Layer 2 of a small transformer language model trained on English Wikipedia (11 layers, counted from 0, width 128).
A neuron's activation on a vector x is SiLU(gate . x) times (in . x), where the dot is the dot product.

Input weights of the MLP neurons that the questions are about. A number n stands for n times 0.0035.
n1 gate: -11 1 2 33 -42 36 26 19 9 19 -25 17 -20 -10 26 -9 21 -34 1 8 22 -10 -4 -7 13 10 -18 -26 -7 26 -11 8 21 45 2 1 8 12 -16 -35 2 -8 61 3 -13 -6 -25 -13 -46 -12 -16 14 -5 15 4 24 -30 16 -3 -28 11 -24 48 -29 6 -32 3 -51 21 -48 -42 1 4 8 -44 58 4 34 -15 49 -14 37 -19 -3 -45 -9 35 1 -9 43 -14 -10 3 -12 8 -25 -37 17 44 21 10 12 17 4 8 -26 25 12 -20 -19 42 42 -37 -30 16 28 18 -9 -4 -27 3 -51 -22 -11 18 -28 -19 -26
n10 gate: 4 -1 -18 -18 -7 19 -6 -22 14 -19 -1 4 19 -23 -2 -7 33 -6 9 52 -30 65 -30 -9 22 12 -48 26 -23 -39 7 -22 37 -12 -16 6 18 16 -7 -23 -6 18 -33 5 3 18 19 -15 17 -23 -6 -19 -14 32 -10 22 -38 29 15 1 18 -9 -35 -22 4 24 -22 -5 11 -24 36 9 -58 -12 -16 8 -17 27 -19 2 27 17 45 -5 23 26 11 7 -17 3 10 -29 38 38 3 -15 -4 20 -12 -29 -40 -21 35 6 12 11 23 -9 41 17 -13 2 -7 -56 18 49 15 -1 6 -33 36 8 10 -2 24 -82 -8 -29
n46 gate: 8 -7 -2 14 -8 -3 6 37 -7 9 37 11 -57 -9 20 -15 -22 -19 -10 -29 21 -10 3 -42 -43 38 2 -17 30 -2 57 -37 -35 3 13 -9 -39 -46 2 -21 -33 12 -33 21 10 -22 -46 -34 -14 -28 -4 -12 2 -43 -16 -41 -13 -49 -27 17 31 -26 -17 -25 9 -15 46 -11 8 -18 -6 -16 -47 -41 26 -29 -33 -31 -13 23 -74 23 24 14 2 0 46 10 13 -27 -33 2 10 -23 -16 20 20 0 21 15 -24 4 -20 12 -49 9 -5 -50 -38 -26 10 -18 -14 -29 -6 30 19 -15 21 -16 9 23 4 2 -23 -2 -80 17
n67 gate: -3 6 22 23 -20 -34 12 39 20 -12 21 -27 -58 -6 -7 -7 -16 -1 -28 -18 20 17 -26 8 -13 23 -3 17 -18 1 5 -10 -17 4 8 -29 -3 -4 27 -1 13 3 -8 -10 -36 -8 12 -21 30 -3 22 19 13 26 9 9 -1 -1 -3 -19 8 -22 -41 -5 -22 -36 0 5 12 19 -31 -9 -9 6 19 3 17 -37 23 -33 -35 -38 25 -39 -31 -35 -22 6 3 16 8 -21 39 -3 34 2 -22 30 30 -22 -1 8 -13 -33 7 6 21 -19 -37 -16 19 -15 45 -18 -39 -36 -7 -31 -57 44 24 -28 -6 -1 -9 -14 -49 -15
n90 gate: 33 -38 -17 -38 -21 -2 -29 -13 29 31 -29 33 -25 -20 -13 -6 -54 -17 -4 8 34 38 39 -33 -60 52 -6 -23 -1 6 26 -14 -56 -6 58 18 -26 8 2 6 30 -27 1 -35 -11 45 40 7 5 -26 36 -19 -16 11 39 1 -33 -23 -50 -43 -42 9 -6 -27 26 -2 28 -15 -56 2 3 -32 -13 -7 19 7 5 -3 15 -27 9 1 23 29 -32 20 -12 -22 10 -29 29 5 35 -1 15 20 38 -6 12 -18 -1 -2 40 -8 -35 -14 43 5 -5 14 25 18 16 -6 -3 -8 -28 38 -1 -26 9 56 2 -15 11 6 3 24
n128 gate: -18 -27 23 7 30 45 26 -8 -11 -24 -36 -14 -11 -26 -8 20 12 -17 1 -1 -24 -15 41 23 -34 -2 26 1 13 -1 32 -16 23 11 -5 -10 20 -6 4 -26 2 12 1 32 2 7 11 8 4 2 -34 -2 5 -16 13 6 -50 -24 13 17 -55 -1 -35 -31 8 3 -17 1 24 35 9 10 -16 -13 -44 -7 2 -24 -14 40 -8 9 13 34 42 23 24 10 11 30 23 32 -52 -14 -25 -18 -2 59 28 26 10 -10 0 10 37 29 -59 37 -15 3 13 -31 10 -11 23 17 18 -41 29 -9 4 16 37 22 -6 -6 -18 38
n172 gate: 14 16 -5 -7 -23 -5 5 28 -14 -8 -44 16 34 1 34 14 19 -1 -11 -14 -4 30 -8 47 -21 -7 -14 -7 -24 5 37 -16 17 12 34 4 -30 -5 25 48 -1 -9 -41 -36 -7 -31 15 3 11 50 14 3 19 -45 52 -31 17 16 18 -25 -6 39 24 52 -49 1 -26 15 -41 -3 -30 -10 4 44 27 -9 -21 35 38 -16 -9 -16 26 -14 38 31 30 -17 18 -22 -9 -2 12 -15 28 29 34 -38 -14 -40 17 -1 5 -37 -21 30 0 48 8 50 49 -2 38 -15 10 -4 -2 -21 -29 1 35 -2 -8 28 28 11 -1 -32
n260 gate: 15 -31 10 6 -22 2 13 5 -7 9 -1 23 12 42 -25 4 7 37 -12 -6 23 32 18 -32 -7 -22 -13 15 -24 -11 32 -29 12 3 -20 -50 35 38 7 21 28 6 -20 -78 29 28 33 -56 -41 6 -23 13 -26 50 37 -18 -10 -24 1 21 37 -5 -1 -17 13 -16 -43 -13 2 40 -5 35 65 17 31 -25 16 21 -32 -2 -11 54 13 29 -24 -33 48 14 15 5 -17 -20 1 48 -58 -37 11 26 16 -3 -19 17 4 33 31 83 -23 0 13 2 26 -20 8 14 10 29 22 17 7 -12 -44 -40 -10 28 -70 35 52 19
n288 gate: -5 66 8 -33 37 8 -51 -10 -40 46 -9 -20 52 38 11 27 3 7 7 7 33 28 -5 11 6 23 56 11 -28 -56 9 -35 13 -21 34 36 6 -48 -26 -20 56 -8 -12 -40 25 4 18 -6 2 0 -16 42 -9 36 21 -23 30 -22 54 37 -17 32 -8 39 38 0 53 33 31 -3 -5 -9 36 3 50 -13 -46 -24 -18 61 23 -12 27 13 -52 -21 -16 32 -11 6 17 -4 38 25 -17 41 -1 -14 24 14 -47 -46 -16 43 -24 32 43 -42 74 13 6 -51 9 20 9 -35 20 27 1 0 13 -6 2 72 0 -3 34 -12
n422 gate: -25 22 11 -39 -48 -35 14 -32 5 40 -18 22 5 -8 26 -21 26 -32 28 17 15 -30 -28 -50 -4 -29 1 30 -3 -25 13 17 5 -51 20 11 -35 28 -5 33 15 -9 13 -27 9 8 -32 -28 0 -17 -7 34 -40 22 -25 27 9 -18 -47 -41 -33 1 -7 28 15 -30 -10 -35 38 9 25 -2 18 61 -26 11 -13 -33 -1 6 -22 -24 -23 11 32 31 -24 -24 6 -4 -2 8 13 -8 -37 -27 -22 8 -8 -30 64 51 16 -33 4 -35 24 8 -37 16 -10 28 7 6 -18 -28 -3 0 -14 35 9 -38 10 8 -39 -8 43 6
n1 in: 8 4 -14 24 7 57 2 20 10 12 29 -23 41 64 -3 2 -3 15 31 49 -1 -33 -31 -12 73 -3 0 21 23 32 14 -4 26 -48 53 0 35 34 -4 -27 -11 -24 -20 16 5 -8 20 9 -9 16 75 -26 -6 13 23 30 4 2 81 52 -9 -18 -8 36 17 -46 -1 -34 -23 -25 -47 5 -9 30 -4 0 0 4 7 41 41 61 -37 -4 -4 -34 46 21 30 7 -26 5 24 -32 18 37 1 28 -26 0 -13 19 -22 -26 25 -22 0 -42 -26 45 15 -8 35 20 47 8 1 4 -60 -20 31 41 -66 7 35 6 -20 -18
n10 in: 7 -6 12 -27 -23 -57 -4 -19 -7 -45 31 -7 -61 -5 -18 -33 -23 -33 -4 9 3 -15 33 52 42 -25 -9 -67 35 15 1 -31 17 17 29 -18 -40 -52 -35 -45 -11 -7 56 39 -44 25 -21 -34 -20 9 -17 -52 -32 -65 23 -32 70 -1 -19 30 -22 -37 11 -2 5 -35 -40 -6 -28 -8 -19 13 -17 -31 -10 29 -9 29 24 -9 -31 -12 10 -46 -7 30 7 22 -12 -23 -60 11 17 -28 53 -19 -13 0 12 -17 -1 26 -15 -9 -43 -8 -29 -8 44 -49 46 -56 -4 -5 15 -9 47 -21 51 27 25 -12 -2 -11 17 -16 -13 17
n46 in: -36 18 44 35 31 1 4 29 -9 23 -32 30 -40 10 -14 46 10 21 26 27 -16 10 -4 51 -11 1 -10 -22 -5 -16 9 8 -8 -42 26 -18 -19 -27 -6 41 -9 -19 36 32 0 -16 45 -25 30 14 54 11 -27 16 18 4 21 12 8 -41 79 59 27 5 -7 8 -21 -12 21 -44 19 -20 -36 -10 9 35 -5 -8 28 32 27 46 -1 -17 2 10 8 -7 6 28 12 24 11 -18 37 -7 -22 16 8 15 4 -1 30 -13 -9 37 49 -13 11 1 13 37 9 20 -51 -17 -39 -25 -20 8 29 -11 10 27 -42 -29 4 20
n67 in: 34 35 2 -12 8 -21 11 4 73 26 -15 -13 46 19 3 -7 29 0 3 -7 6 -49 47 -24 -12 3 -15 -4 14 -28 -23 -9 -21 16 31 -2 -15 -38 -23 -2 72 1 -30 38 -6 -33 -23 -2 -25 40 -7 -5 2 -20 41 -21 2 -16 -2 -13 9 5 -18 -25 -6 -5 44 44 30 -28 22 -43 43 -25 20 -6 20 19 -7 -18 6 -28 1 11 2 10 -19 60 -20 20 -39 33 28 2 -28 22 28 -6 38 -30 -25 17 -30 12 -21 26 -45 21 28 -33 37 -4 8 14 26 15 49 13 21 -14 4 13 11 -18 43 38 -2 32
n90 in: 40 -16 0 -35 36 -18 -14 -19 18 -26 -14 40 12 32 -31 23 -19 13 2 25 26 4 29 -49 -37 4 15 15 -29 -15 4 -20 -13 27 -30 -15 11 14 24 -6 7 -14 -10 -32 27 18 12 30 -8 -14 -8 6 -63 25 19 2 -10 -1 -37 -52 -35 10 -12 -16 26 7 -25 -41 -16 17 6 -11 -4 42 5 4 -17 -75 3 -12 -15 -24 -14 62 -20 -36 -27 -1 3 -7 -4 -5 41 -10 -6 20 15 -30 7 -19 -7 32 32 -23 4 -39 20 35 -4 -34 14 4 14 -44 2 9 -25 12 -11 12 55 -19 -13 6 15 -26 -1 -47
n128 in: -14 -23 56 62 -36 -8 -39 -19 -26 10 0 35 -12 -47 2 -25 29 -14 -35 51 8 13 -13 -4 11 -2 -13 15 13 6 -43 3 52 28 -33 -25 27 30 10 -9 4 7 46 -9 11 24 -35 -11 40 -5 -15 -2 -14 -17 -6 -46 38 -4 22 -47 -16 -40 -10 16 25 32 1 3 -18 -18 -16 -48 11 -20 -34 27 -25 25 -26 -22 12 -2 20 0 -3 -23 6 -40 -2 6 25 39 48 -27 19 -13 -6 -12 36 28 -53 26 5 -9 -45 22 -13 -9 36 -27 -19 25 -28 39 -6 19 37 20 -29 -10 13 -21 -52 29 27 -26 -7 -30
n172 in: -34 -10 34 2 -40 24 -16 9 -15 26 1 33 9 -95 -33 -41 -25 -23 -65 -18 33 2 0 40 15 2 -37 -69 3 14 21 -58 -35 -12 -10 -42 -16 49 22 -25 24 77 11 -17 -30 -3 -32 -19 18 2 -8 -19 -48 -12 -5 -56 -8 -37 37 -43 38 -15 -15 -9 20 21 -30 2 -19 -3 5 36 3 -29 -37 -19 2 -44 1 12 -9 23 -25 15 13 6 -3 3 25 28 -33 7 -49 -28 14 24 -17 -48 -22 32 -16 -39 41 -13 5 -9 18 -34 -13 4 -14 1 28 33 3 -30 -9 8 -11 -7 7 -1 -15 -17 0 -20 18 -14
n260 in: 29 2 -31 -10 30 -30 5 -16 13 35 25 -10 28 58 32 19 -22 -23 -10 42 25 -29 35 11 -12 -8 -53 1 -40 -2 -5 -29 15 -7 32 8 -3 25 -21 -21 52 -23 9 -25 -23 -3 46 -29 6 2 27 -1 -2 35 8 47 -36 -18 -2 36 -27 -48 26 13 -25 32 -25 25 -9 -7 35 33 26 -7 45 -2 -21 44 37 -28 -29 1 -24 20 8 -66 -26 24 9 16 21 -45 45 -16 -12 -29 -46 46 7 39 24 -35 4 6 23 -18 -8 50 21 6 -18 31 4 49 19 40 64 -12 28 -6 -1 -6 -9 12 11 16 44 -15
n288 in: -4 11 -52 -49 7 -12 -30 18 -33 38 19 41 54 20 -16 14 36 -14 3 39 36 -2 2 -55 33 48 45 -12 -13 -2 4 1 26 17 -3 -27 -11 -47 -2 -17 7 -23 17 -50 -7 -22 9 22 -51 11 17 33 -29 -1 15 3 22 -8 37 8 -19 16 -2 1 53 60 50 40 -15 -18 -19 -11 68 -7 8 -14 -48 13 21 -3 24 12 15 36 -2 -23 -32 -33 22 -20 4 -26 2 -11 -11 -9 -5 9 -31 -7 -17 39 -40 40 -15 -7 5 -18 6 -44 -50 -57 25 44 20 -6 -4 39 35 -26 20 9 -18 46 19 29 15 -29
n422 in: 9 24 43 -15 32 -19 30 5 11 13 31 -38 15 45 10 17 -15 6 35 -6 -35 -1 -17 27 -4 13 4 43 -14 2 -12 19 21 -28 13 -23 36 -23 3 -3 4 -60 20 21 3 -11 -30 18 17 -1 24 26 31 4 -36 18 -3 -35 -17 -13 -36 11 -14 -29 -33 9 -10 9 13 -1 19 6 30 -4 -27 2 23 -4 -9 16 35 0 -10 43 -16 10 20 -34 -47 42 19 11 8 22 30 27 13 7 -12 -16 5 16 -25 26 1 8 -15 1 -3 -15 27 17 -26 -1 16 -21 -5 25 29 -8 -34 -20 1 9 21 16 -8 1

Each question shows a token from some text and the vector x that enters the MLP there. A number n stands for n times 0.031.

"-p": 13 38 2 10 -1 -6 63 43 -53 -10 -39 11 7 4 18 -53 -1 9 -17 7 12 -16 -13 -11 -11 4 3 -15 4 -15 0 -40 -8 2 2 -36 -8 -18 -4 -6 -14 -19 32 -14 -7 21 -26 -10 12 -26 -1 8 8 9 -16 -7 35 -6 18 -3 -27 -11 5 -21 27 43 32 -13 -4 9 40 4 11 -45 -12 -21 -7 12 18 1 4 -1 29 38 -21 30 -19 -8 -5 -14 -10 23 -16 -4 26 -7 16 8 19 4 27 36 10 15 8 7 -13 2 1 32 -29 3 -12 16 -1 -1 -27 -6 2 -6 -1 -15 12 -10 30 -16 -18 2
The most active neuron and its activation: n128, at about 0.27

"et": -6 -17 21 -10 -3 27 -3 -8 12 35 -35 20 21 -38 35 33 32 -23 -25 -2 6 -6 -5 3 4 15 -28 0 6 -1 -6 -7 43 -10 -13 -21 41 -1 -17 -19 -9 -7 46 35 -3 -7 -44 0 4 -25 20 4 -5 -18 2 32 -31 -10 27 -18 28 -8 28 -18 -1 13 -9 10 -7 30 1 26 -29 -9 -6 16 11 0 3 -1 -20 -14 7 40 2 -22 24 -5 -2 1 -13 2 10 -14 41 -23 -30 6 -12 12 -22 30 -8 43 7 -13 -24 10 11 2 -12 33 -4 -10 11 17 -10 -38 42 -11 0 -36 15 -43 18 -23 -11 -25
The most active neuron and its activation: n128, at about 1.2

"side": 1 1 -26 -49 7 -20 19 -12 5 15 21 81 -3 10 -4 -34 1 -43 7 3 36 13 -17 -13 -23 -13 17 7 11 10 -5 21 13 2 6 21 32 -3 -6 -7 -23 9 19 30 7 -18 -12 10 21 -24 12 19 -16 -8 -27 32 -28 -1 -25 -40 14 -25 1 -7 14 31 -15 28 -5 -12 3 14 -26 -45 -31 -9 -6 -14 6 -1 14 24 10 9 -22 -19 24 4 -3 -1 2 10 -18 50 12 4 6 1 6 -8 36 2 9 49 -1 19 -20 -34 9 -13 21 21 6 -17 21 10 20 -11 5 -18 -12 -32 -3 -25 -19 14 22 -17
Which of these neurons fires most? n422

"ec": 1 10 21 -19 19 0 36 27 -12 28 -5 -2 22 -36 -2 16 9 0 -10 -6 8 18 -16 -10 4 16 -12 -51 20 -35 7 39 36 -13 5 -22 2 -7 -16 -23 -5 -30 16 7 -23 12 -9 -17 -12 -4 -15 -24 -2 12 -15 20 -16 2 -18 28 30 -37 24 -23 -2 -9 0 -18 -3 25 -16 24 -13 20 -4 -16 33 7 -10 1 -24 15 -11 77 46 15 7 -14 4 7 17 -21 -50 2 27 5 11 9 -39 -26 -17 35 12 11 -5 15 2 -4 23 -9 -10 45 -16 23 4 -13 3 -39 14 16 8 -14 -17 21 19 -13 9 13
Which two neurons fire most, strongest first? n422, n67

"á": 18 13 32 -26 45 7 -5 16 1 41 2 21 -7 -4 5 -2 16 12 -50 -6 6 34 -35 -39 -17 4 -11 -9 39 7 29 23 2 7 24 -29 -11 -5 1 3 20 -12 15 -33 -10 0 -21 -12 -25 5 2 -9 6 -8 -12 29 -55 -15 45 -9 -25 -18 -2 0 -8 1 -27 -8 17 1 -12 6 4 5 -34 43 -16 -7 -25 10 -15 29 -14 21 6 -3 12 -3 -23 -22 18 1 -14 28 29 -25 9 18 -28 2 -13 20 23 0 7 18 -20 9 16 -28 -5 -19 -6 39 10 -27 -21 2 35 -7 24 -2 25 11 28 -5 6 -7
Which two neurons fire most, strongest first? n128, n422

"s |": 20 -33 7 -23 -13 10 5 16 -5 15 -20 63 -19 23 24 -30 -3 22 -26 15 -7 -13 -24 6 -21 -6 -28 4 -20 17 12 2 8 17 -13 -21 29 -12 -10 -24 13 11 -14 31 -29 44 12 -19 -14 -8 6 5 -19 -20 -17 47 -3 -13 -15 12 -1 -38 14 -10 27 -16 24 34 15 -11 10 8 -17 24 25 23 7 -23 16 21 -1 39 16 -5 11 15 18 7 -19 -2 -14 15 -25 -7 7 13 0 29 -31 6 8 6 -15 -33 -28 -16 14 -5 23 -11 -4 3 -3 25 -3 4 0 9 -11 -6 -3 -38 -6 -29 12 -9 5 10
Which of these neurons fires most? n1

".": -8 -21 4 -4 20 4 13 23 -5 -5 -4 37 9 -4 -11 -29 8 -10 -21 -19 13 -2 21 7 -32 0 -6 14 8 -1 32 -2 0 4 25 -16 31 -7 -14 -4 3 -2 19 38 -20 -24 -15 -3 -27 -36 -14 23 -23 -26 -23 19 7 3 -3 18 1 -11 37 -55 1 -1 12 49 9 -9 14 6 -27 -23 5 21 51 -21 18 -17 -12 40 19 37 24 6 20 9 6 -23 -13 5 -10 18 7 -17 13 15 -4 8 -3 22 0 -15 15 7 11 -27 -21 0 19 40 -15 -28 13 -15 23 -24 2 -14 23 -37 -14 -17 -8 -12 -30 14
Which of these neurons fires most? n46

"akes": -1 -7 3 10 7 15 -3 3 11 11 -11 33 2 24 1 -9 -20 -9 -16 3 5 14 -32 -19 16 -5 3 -57 12 -7 -5 4 11 20 5 7 18 -26 7 -34 6 36 -20 36 -13 -26 -16 2 -20 4 43 -1 -19 -35 -29 9 -30 -7 5 -38 -18 19 24 -34 -11 3 13 -13 -18 -26 3 3 -25 -32 -13 7 -43 -4 18 5 7 -19 -20 35 11 -17 26 2 -2 -9 -3 -4 -6 -15 17 -4 8 47 -12 18 -1 29 31 22 33 25 14 -25 29 -6 37 45 32 -5 13 -1 43 10 28 -15 -8 -11 -1 -9 -24 -3 25 -12
The three highest activations, in order: n1, n46, n10

"ook": 19 -23 27 -6 -32 22 -8 -15 7 38 -16 46 4 7 12 19 4 -13 22 -17 25 0 7 -2 8 18 29 -4 16 7 -2 -2 -14 3 13 -34 5 16 14 -53 13 -1 -18 13 0 -13 -34 10 -40 18 -12 12 15 -10 -12 20 8 -40 -23 -49 -1 5 19 13 12 10 -3 41 -11 12 24 8 -2 -32 2 5 13 15 3 -7 -29 21 14 27 5 1 -6 4 -6 -1 -16 5 13 5 13 -16 -1 31 1 -4 4 -7 -11 28 56 -15 -22 -42 28 9 -4 -30 -18 20 7 14 -4 1 10 -4 10 -36 -12 -39 8 13 -28 -49
Which of these neurons fires most? n260

"4": -5 9 11 -9 -9 63 9 -33 -2 12 9 56 31 -4 -6 8 18 -31 -23 -10 31 2 -6 26 -27 -2 -5 5 -7 -14 -3 11 1 5 12 -35 7 22 -2 -19 4 -18 6 28 10 8 -29 14 -43 -11 -17 -17 7 -7 7 46 -18 -14 25 23 -18 -3 17 -16 17 34 0 6 3 -4 6 -25 6 -16 14 -17 -16 -19 9 -22 -5 50 3 -11 10 -9 -8 1 -8 -9 0 8 -11 -8 19 -18 37 24 -8 -15 -11 4 17 -3 -4 27 -15 -22 5 -7 -18 27 31 -18 45 -11 -2 6 9 15 -11 -40 12 -44 -1 9 -19 -22
The three highest activations, in order: n128, n1, n260

"il": 0 -55 9 13 -15 30 -8 -8 39 -1 23 59 -10 16 -11 1 32 1 -24 9 40 -20 -37 6 -10 2 -11 3 -39 -14 4 -24 7 3 25 -15 13 -42 -26 -4 -8 -4 50 -2 17 -23 -5 2 0 -12 20 -27 17 -13 15 24 -13 4 24 5 22 -4 17 -37 -10 2 -9 -16 5 7 -8 -5 20 -1 15 10 42 -19 -6 -8 -15 -2 28 26 10 6 1 -11 -14 -2 31 0 -29 18 -2 -50 0 21 -24 7 -10 2 21 -1 9 18 -4 12 5 -23 -7 3 -11 -9 19 34 20 12 19 -17 21 -41 13 -13 26 -5 11 -33
Which of these neurons fires most? n260

" |": -5 -17 12 1 -5 12 14 21 -2 -1 -25 67 3 11 -1 -30 4 10 -50 4 1 24 -25 3 -30 -4 -19 -15 -40 6 -2 14 7 5 -19 -13 33 -17 -17 -20 9 3 -17 40 -3 35 0 -2 -25 -24 3 -6 2 -2 -29 44 -13 -21 -3 16 -8 -38 24 -34 27 6 -3 30 31 10 25 -6 -6 -14 23 14 -13 -20 25 37 10 49 6 26 1 -2 15 6 -7 -35 -22 3 1 -10 15 4 2 15 -16 13 -10 11 -7 -32 -19 5 -5 -17 1 -18 -2 22 -5 11 -1 15 1 7 27 0 2 -31 8 -9 9 9 11 -16
Which of these neurons fires most? n260

" | ": 31 20 0 -53 9 28 5 -8 -17 -1 -7 26 12 25 -15 -13 18 13 -32 6 1 -7 -11 -7 3 -11 -3 -24 -32 -17 24 26 23 12 1 21 35 8 -1 -16 4 13 2 13 -7 11 15 -2 -21 2 4 -28 -9 7 -16 44 22 9 -32 -16 -34 -4 16 -23 12 21 14 25 -10 -1 -5 4 -12 -11 -29 17 21 -11 6 9 10 46 -15 20 28 1 -1 27 -1 8 3 18 -1 -29 6 5 -29 22 -8 -6 -43 7 13 -39 -6 0 -23 -8 10 5 -23 -10 -40 -37 26 -26 -2 29 59 -29 9 -18 15 -30 14 14 12 -17
Which two neurons fire most, strongest first? n10, n46

" | H": -1 -2 8 -3 -43 19 6 39 8 -3 -8 68 -10 10 -6 10 4 -22 -43 -9 -11 -1 -8 -4 0 0 -40 -15 -11 -16 27 -19 6 -11 -32 -21 24 -18 -41 -58 26 18 -4 16 -36 49 6 -5 -42 -9 -12 7 1 -17 -18 20 -15 -7 13 8 -8 11 3 -39 5 19 4 16 -15 11 3 9 -17 -5 11 29 -1 7 33 16 15 18 26 -2 -3 9 25 22 -14 -30 18 14 3 3 13 -1 1 -1 -21 4 30 0 29 -16 -5 -8 -11 5 19 0 -39 28 6 -20 -26 25 -13 31 23 3 -1 -1 -1 17 14 4 9 -17
Which of these neurons fires most? n10

"s": 26 -7 26 23 8 15 30 -7 1 -1 -27 60 -5 -7 23 -7 17 4 12 16 29 -20 -37 6 9 -11 -23 -1 -31 11 2 1 19 -6 -14 -13 0 -13 19 -19 -8 7 -11 18 -35 -11 -43 15 -25 -22 15 1 -4 -7 14 45 -10 2 7 -36 -14 -23 23 -24 22 4 1 24 11 22 3 25 -31 -1 31 4 36 -1 -1 2 -9 8 -12 10 2 18 38 -18 -34 -15 24 25 -19 2 -14 -31 -7 12 -39 9 1 42 22 -12 35 21 -6 0 6 -10 -17 -4 -12 -52 -6 6 -18 -5 37 1 -12 -22 -28 -30 19 -20 4 15
The most active neuron and its activation: n422, at about 0.18

"77": -20 -5 2 27 -2 52 -6 -29 16 22 -7 58 0 16 -21 11 -11 7 -34 2 -1 -19 -19 -16 -1 -7 26 19 -18 -3 32 -6 -13 8 24 -20 2 -2 -13 -16 12 -39 19 -2 -14 7 -45 28 -19 -1 -32 -13 -2 18 -23 34 10 -8 13 45 -10 -8 15 -16 25 30 -5 33 -14 5 3 -2 -55 -11 -19 -16 -3 -28 6 -40 -6 40 13 -24 22 -8 -5 -20 -26 14 -10 14 9 33 29 -15 1 10 -2 -18 10 7 0 -17 15 26 -4 5 -12 -10 4 22 2 18 34 4 -20 24 3 18 17 -13 0 -3 18 -9 1 -10
The three highest activations, in order: n128, n1, n67

" O": -24 16 18 6 -10 28 4 14 9 13 3 33 -28 -2 -6 -60 23 -10 -39 -19 0 -9 -21 -14 9 -15 1 -2 11 -7 59 4 -27 -3 15 -56 -16 0 -12 0 9 10 22 -10 -8 30 1 -1 -11 -16 -2 -9 -23 -18 6 9 -19 -23 22 -25 6 -17 6 -8 8 1 -4 -1 16 21 0 -8 -10 13 -37 31 27 13 -24 -1 6 4 -3 60 10 2 -7 10 -35 -35 1 -17 -2 -16 47 10 24 8 29 5 -2 38 22 17 8 7 -2 8 36 27 -11 -12 -16 -12 -2 -16 6 23 -12 -32 1 19 14 -6 24 16 -3 -19
The most active neuron and its activation: n128, at about 0.28

", the": 14 11 -6 -12 4 -14 19 2 -14 -3 27 76 -10 -36 -6 -22 -4 -14 -4 19 0 -1 28 1 2 6 -7 2 9 4 3 -3 1 27 -20 -1 11 4 8 -8 6 -24 -11 -18 -1 18 -33 -19 -11 -16 -6 51 -5 27 -12 29 -34 12 -10 -23 26 -35 23 -1 6 -11 -16 -5 7 -2 1 -15 -15 -50 -2 41 19 -19 26 25 2 5 26 60 26 -1 1 20 -50 -20 26 4 -7 30 -9 -3 6 16 -28 -5 -6 -4 -14 -6 -1 19 -39 9 -2 5 -6 4 -7 4 11 2 18 -23 5 18 -6 -23 -22 -9 29 -15 3 -3
Which of these neurons fires most? n128

"ison": -10 -9 -26 -56 -5 -11 3 -32 3 0 -23 44 -15 49 5 44 8 -23 -11 -5 8 -34 -31 -12 -21 -16 -16 25 17 -13 -23 2 45 10 15 -17 22 9 1 12 -7 -17 19 -9 -3 -13 -20 29 -1 32 3 11 15 -16 -22 15 2 -20 -18 20 -22 -2 34 -17 -6 -7 -26 24 -6 16 0 -1 -13 -18 -6 -3 12 2 -11 -9 -13 34 -6 63 37 15 3 9 6 3 3 11 -14 26 29 -21 -9 10 -2 -9 25 2 -15 32 14 -6 -55 -1 22 30 -25 54 10 -42 15 20 21 -13 18 -11 21 -29 0 8 -11 -5 -3 -31
The three highest activations, in order: n422, n260, n46

"11": -20 12 5 -11 12 36 -17 -31 -3 40 -10 43 16 1 -17 -12 -6 -6 -10 -14 13 -18 -17 5 4 11 -5 47 -18 -9 12 23 6 30 -5 -1 40 7 -31 -21 10 -25 10 20 16 -20 -32 32 -43 10 -9 -24 10 -9 -6 43 -45 6 16 25 -1 -5 10 -34 19 41 19 26 8 0 -8 2 -39 -3 -3 -31 -2 -28 20 -17 -38 42 18 -4 22 -1 0 -2 -21 -9 -15 6 7 -15 29 -4 35 21 -15 -10 -1 20 -8 14 -7 11 -7 -2 -18 1 7 18 5 6 46 -18 -27 -3 -12 0 19 -26 14 -3 -18 2 0 -9
Which of these neurons fires most? n1

"M": 0 0 10 -8 9 27 28 16 2 -29 3 -6 14 -21 -21 16 34 -19 12 -6 17 -23 -7 -11 -16 -16 -26 -8 -5 -18 30 18 -13 -13 8 -37 -16 -30 8 14 30 -27 13 34 -13 5 -42 13 -2 -9 -38 9 -1 -21 -28 33 10 -25 -13 -16 -22 26 -3 -31 21 27 -25 28 12 7 30 11 14 -29 -7 10 -18 9 6 -41 10 10 24 23 -9 4 10 1 -2 11 12 -3 -13 14 49 -6 27 -11 -18 18 -36 -2 28 -11 31 10 -18 -18 -5 9 19 25 -37 15 -3 0 6 -1 8 2 -32 -10 18 20 26 8 25 -7
Which of these neurons fires most? n128

" a": 7 27 -8 -37 31 26 -4 23 -14 -2 25 39 1 -22 10 -48 -13 -4 -19 4 13 -19 -9 18 1 9 2 -23 -2 -19 11 7 16 25 -8 3 -3 11 -7 7 14 16 10 -16 -16 15 -7 -3 -1 -6 -7 9 -11 7 -2 38 -26 -24 5 -7 27 -6 62 -35 6 10 -6 -27 -21 9 8 21 -7 -13 -42 11 17 -2 27 -26 -19 -3 -2 63 2 19 3 6 -29 -8 -2 11 -28 23 1 8 -11 12 -11 -1 21 -8 -19 28 8 2 -30 -27 23 25 -6 5 -4 -17 40 -46 9 6 -1 24 -8 21 -29 -5 -5 0 12 -55
Which two neurons fire most, strongest first? n67, n46

" Que": -21 -12 -10 8 13 9 1 -5 5 18 8 13 3 -8 31 0 41 -21 -13 -15 -2 4 -47 -29 -9 2 20 -49 -14 30 6 -1 -3 -23 1 -17 30 5 -3 27 4 15 -18 1 -11 22 9 -7 -9 26 12 2 5 -36 24 18 -7 -19 -8 19 -32 3 -17 -16 4 -3 -16 12 0 -17 4 10 -10 -14 -60 -20 -10 -6 23 17 -3 -1 20 19 11 -16 20 7 -14 -12 22 13 -1 33 13 26 14 1 -39 -25 -7 -20 41 15 27 -2 -10 -24 -8 17 7 45 -15 40 -16 -14 8 32 19 -6 38 -2 -23 3 34 23 -19 -28
Which of these neurons fires most? n172

" K": 1 8 11 5 -28 17 -10 5 2 22 -4 7 14 -10 4 9 8 -11 -17 -25 3 -1 -23 -24 -11 15 -17 -17 5 4 57 -19 -9 -4 -7 -18 0 -12 -49 -61 -1 3 41 12 -12 38 -23 10 -42 -5 -6 -5 -5 -20 -4 25 -9 -18 31 4 -28 -5 27 6 -6 19 7 8 -6 -17 -2 -6 -22 -18 18 37 18 14 20 -17 19 -9 15 8 -18 14 15 16 -20 -20 24 44 -20 9 54 -11 2 -4 -6 2 -12 22 6 0 44 0 0 6 1 32 -19 15 -30 -20 13 3 -23 26 20 -11 -14 -8 17 16 4 -7 1 -11
The most active neuron and its activation: n10, at about 0.24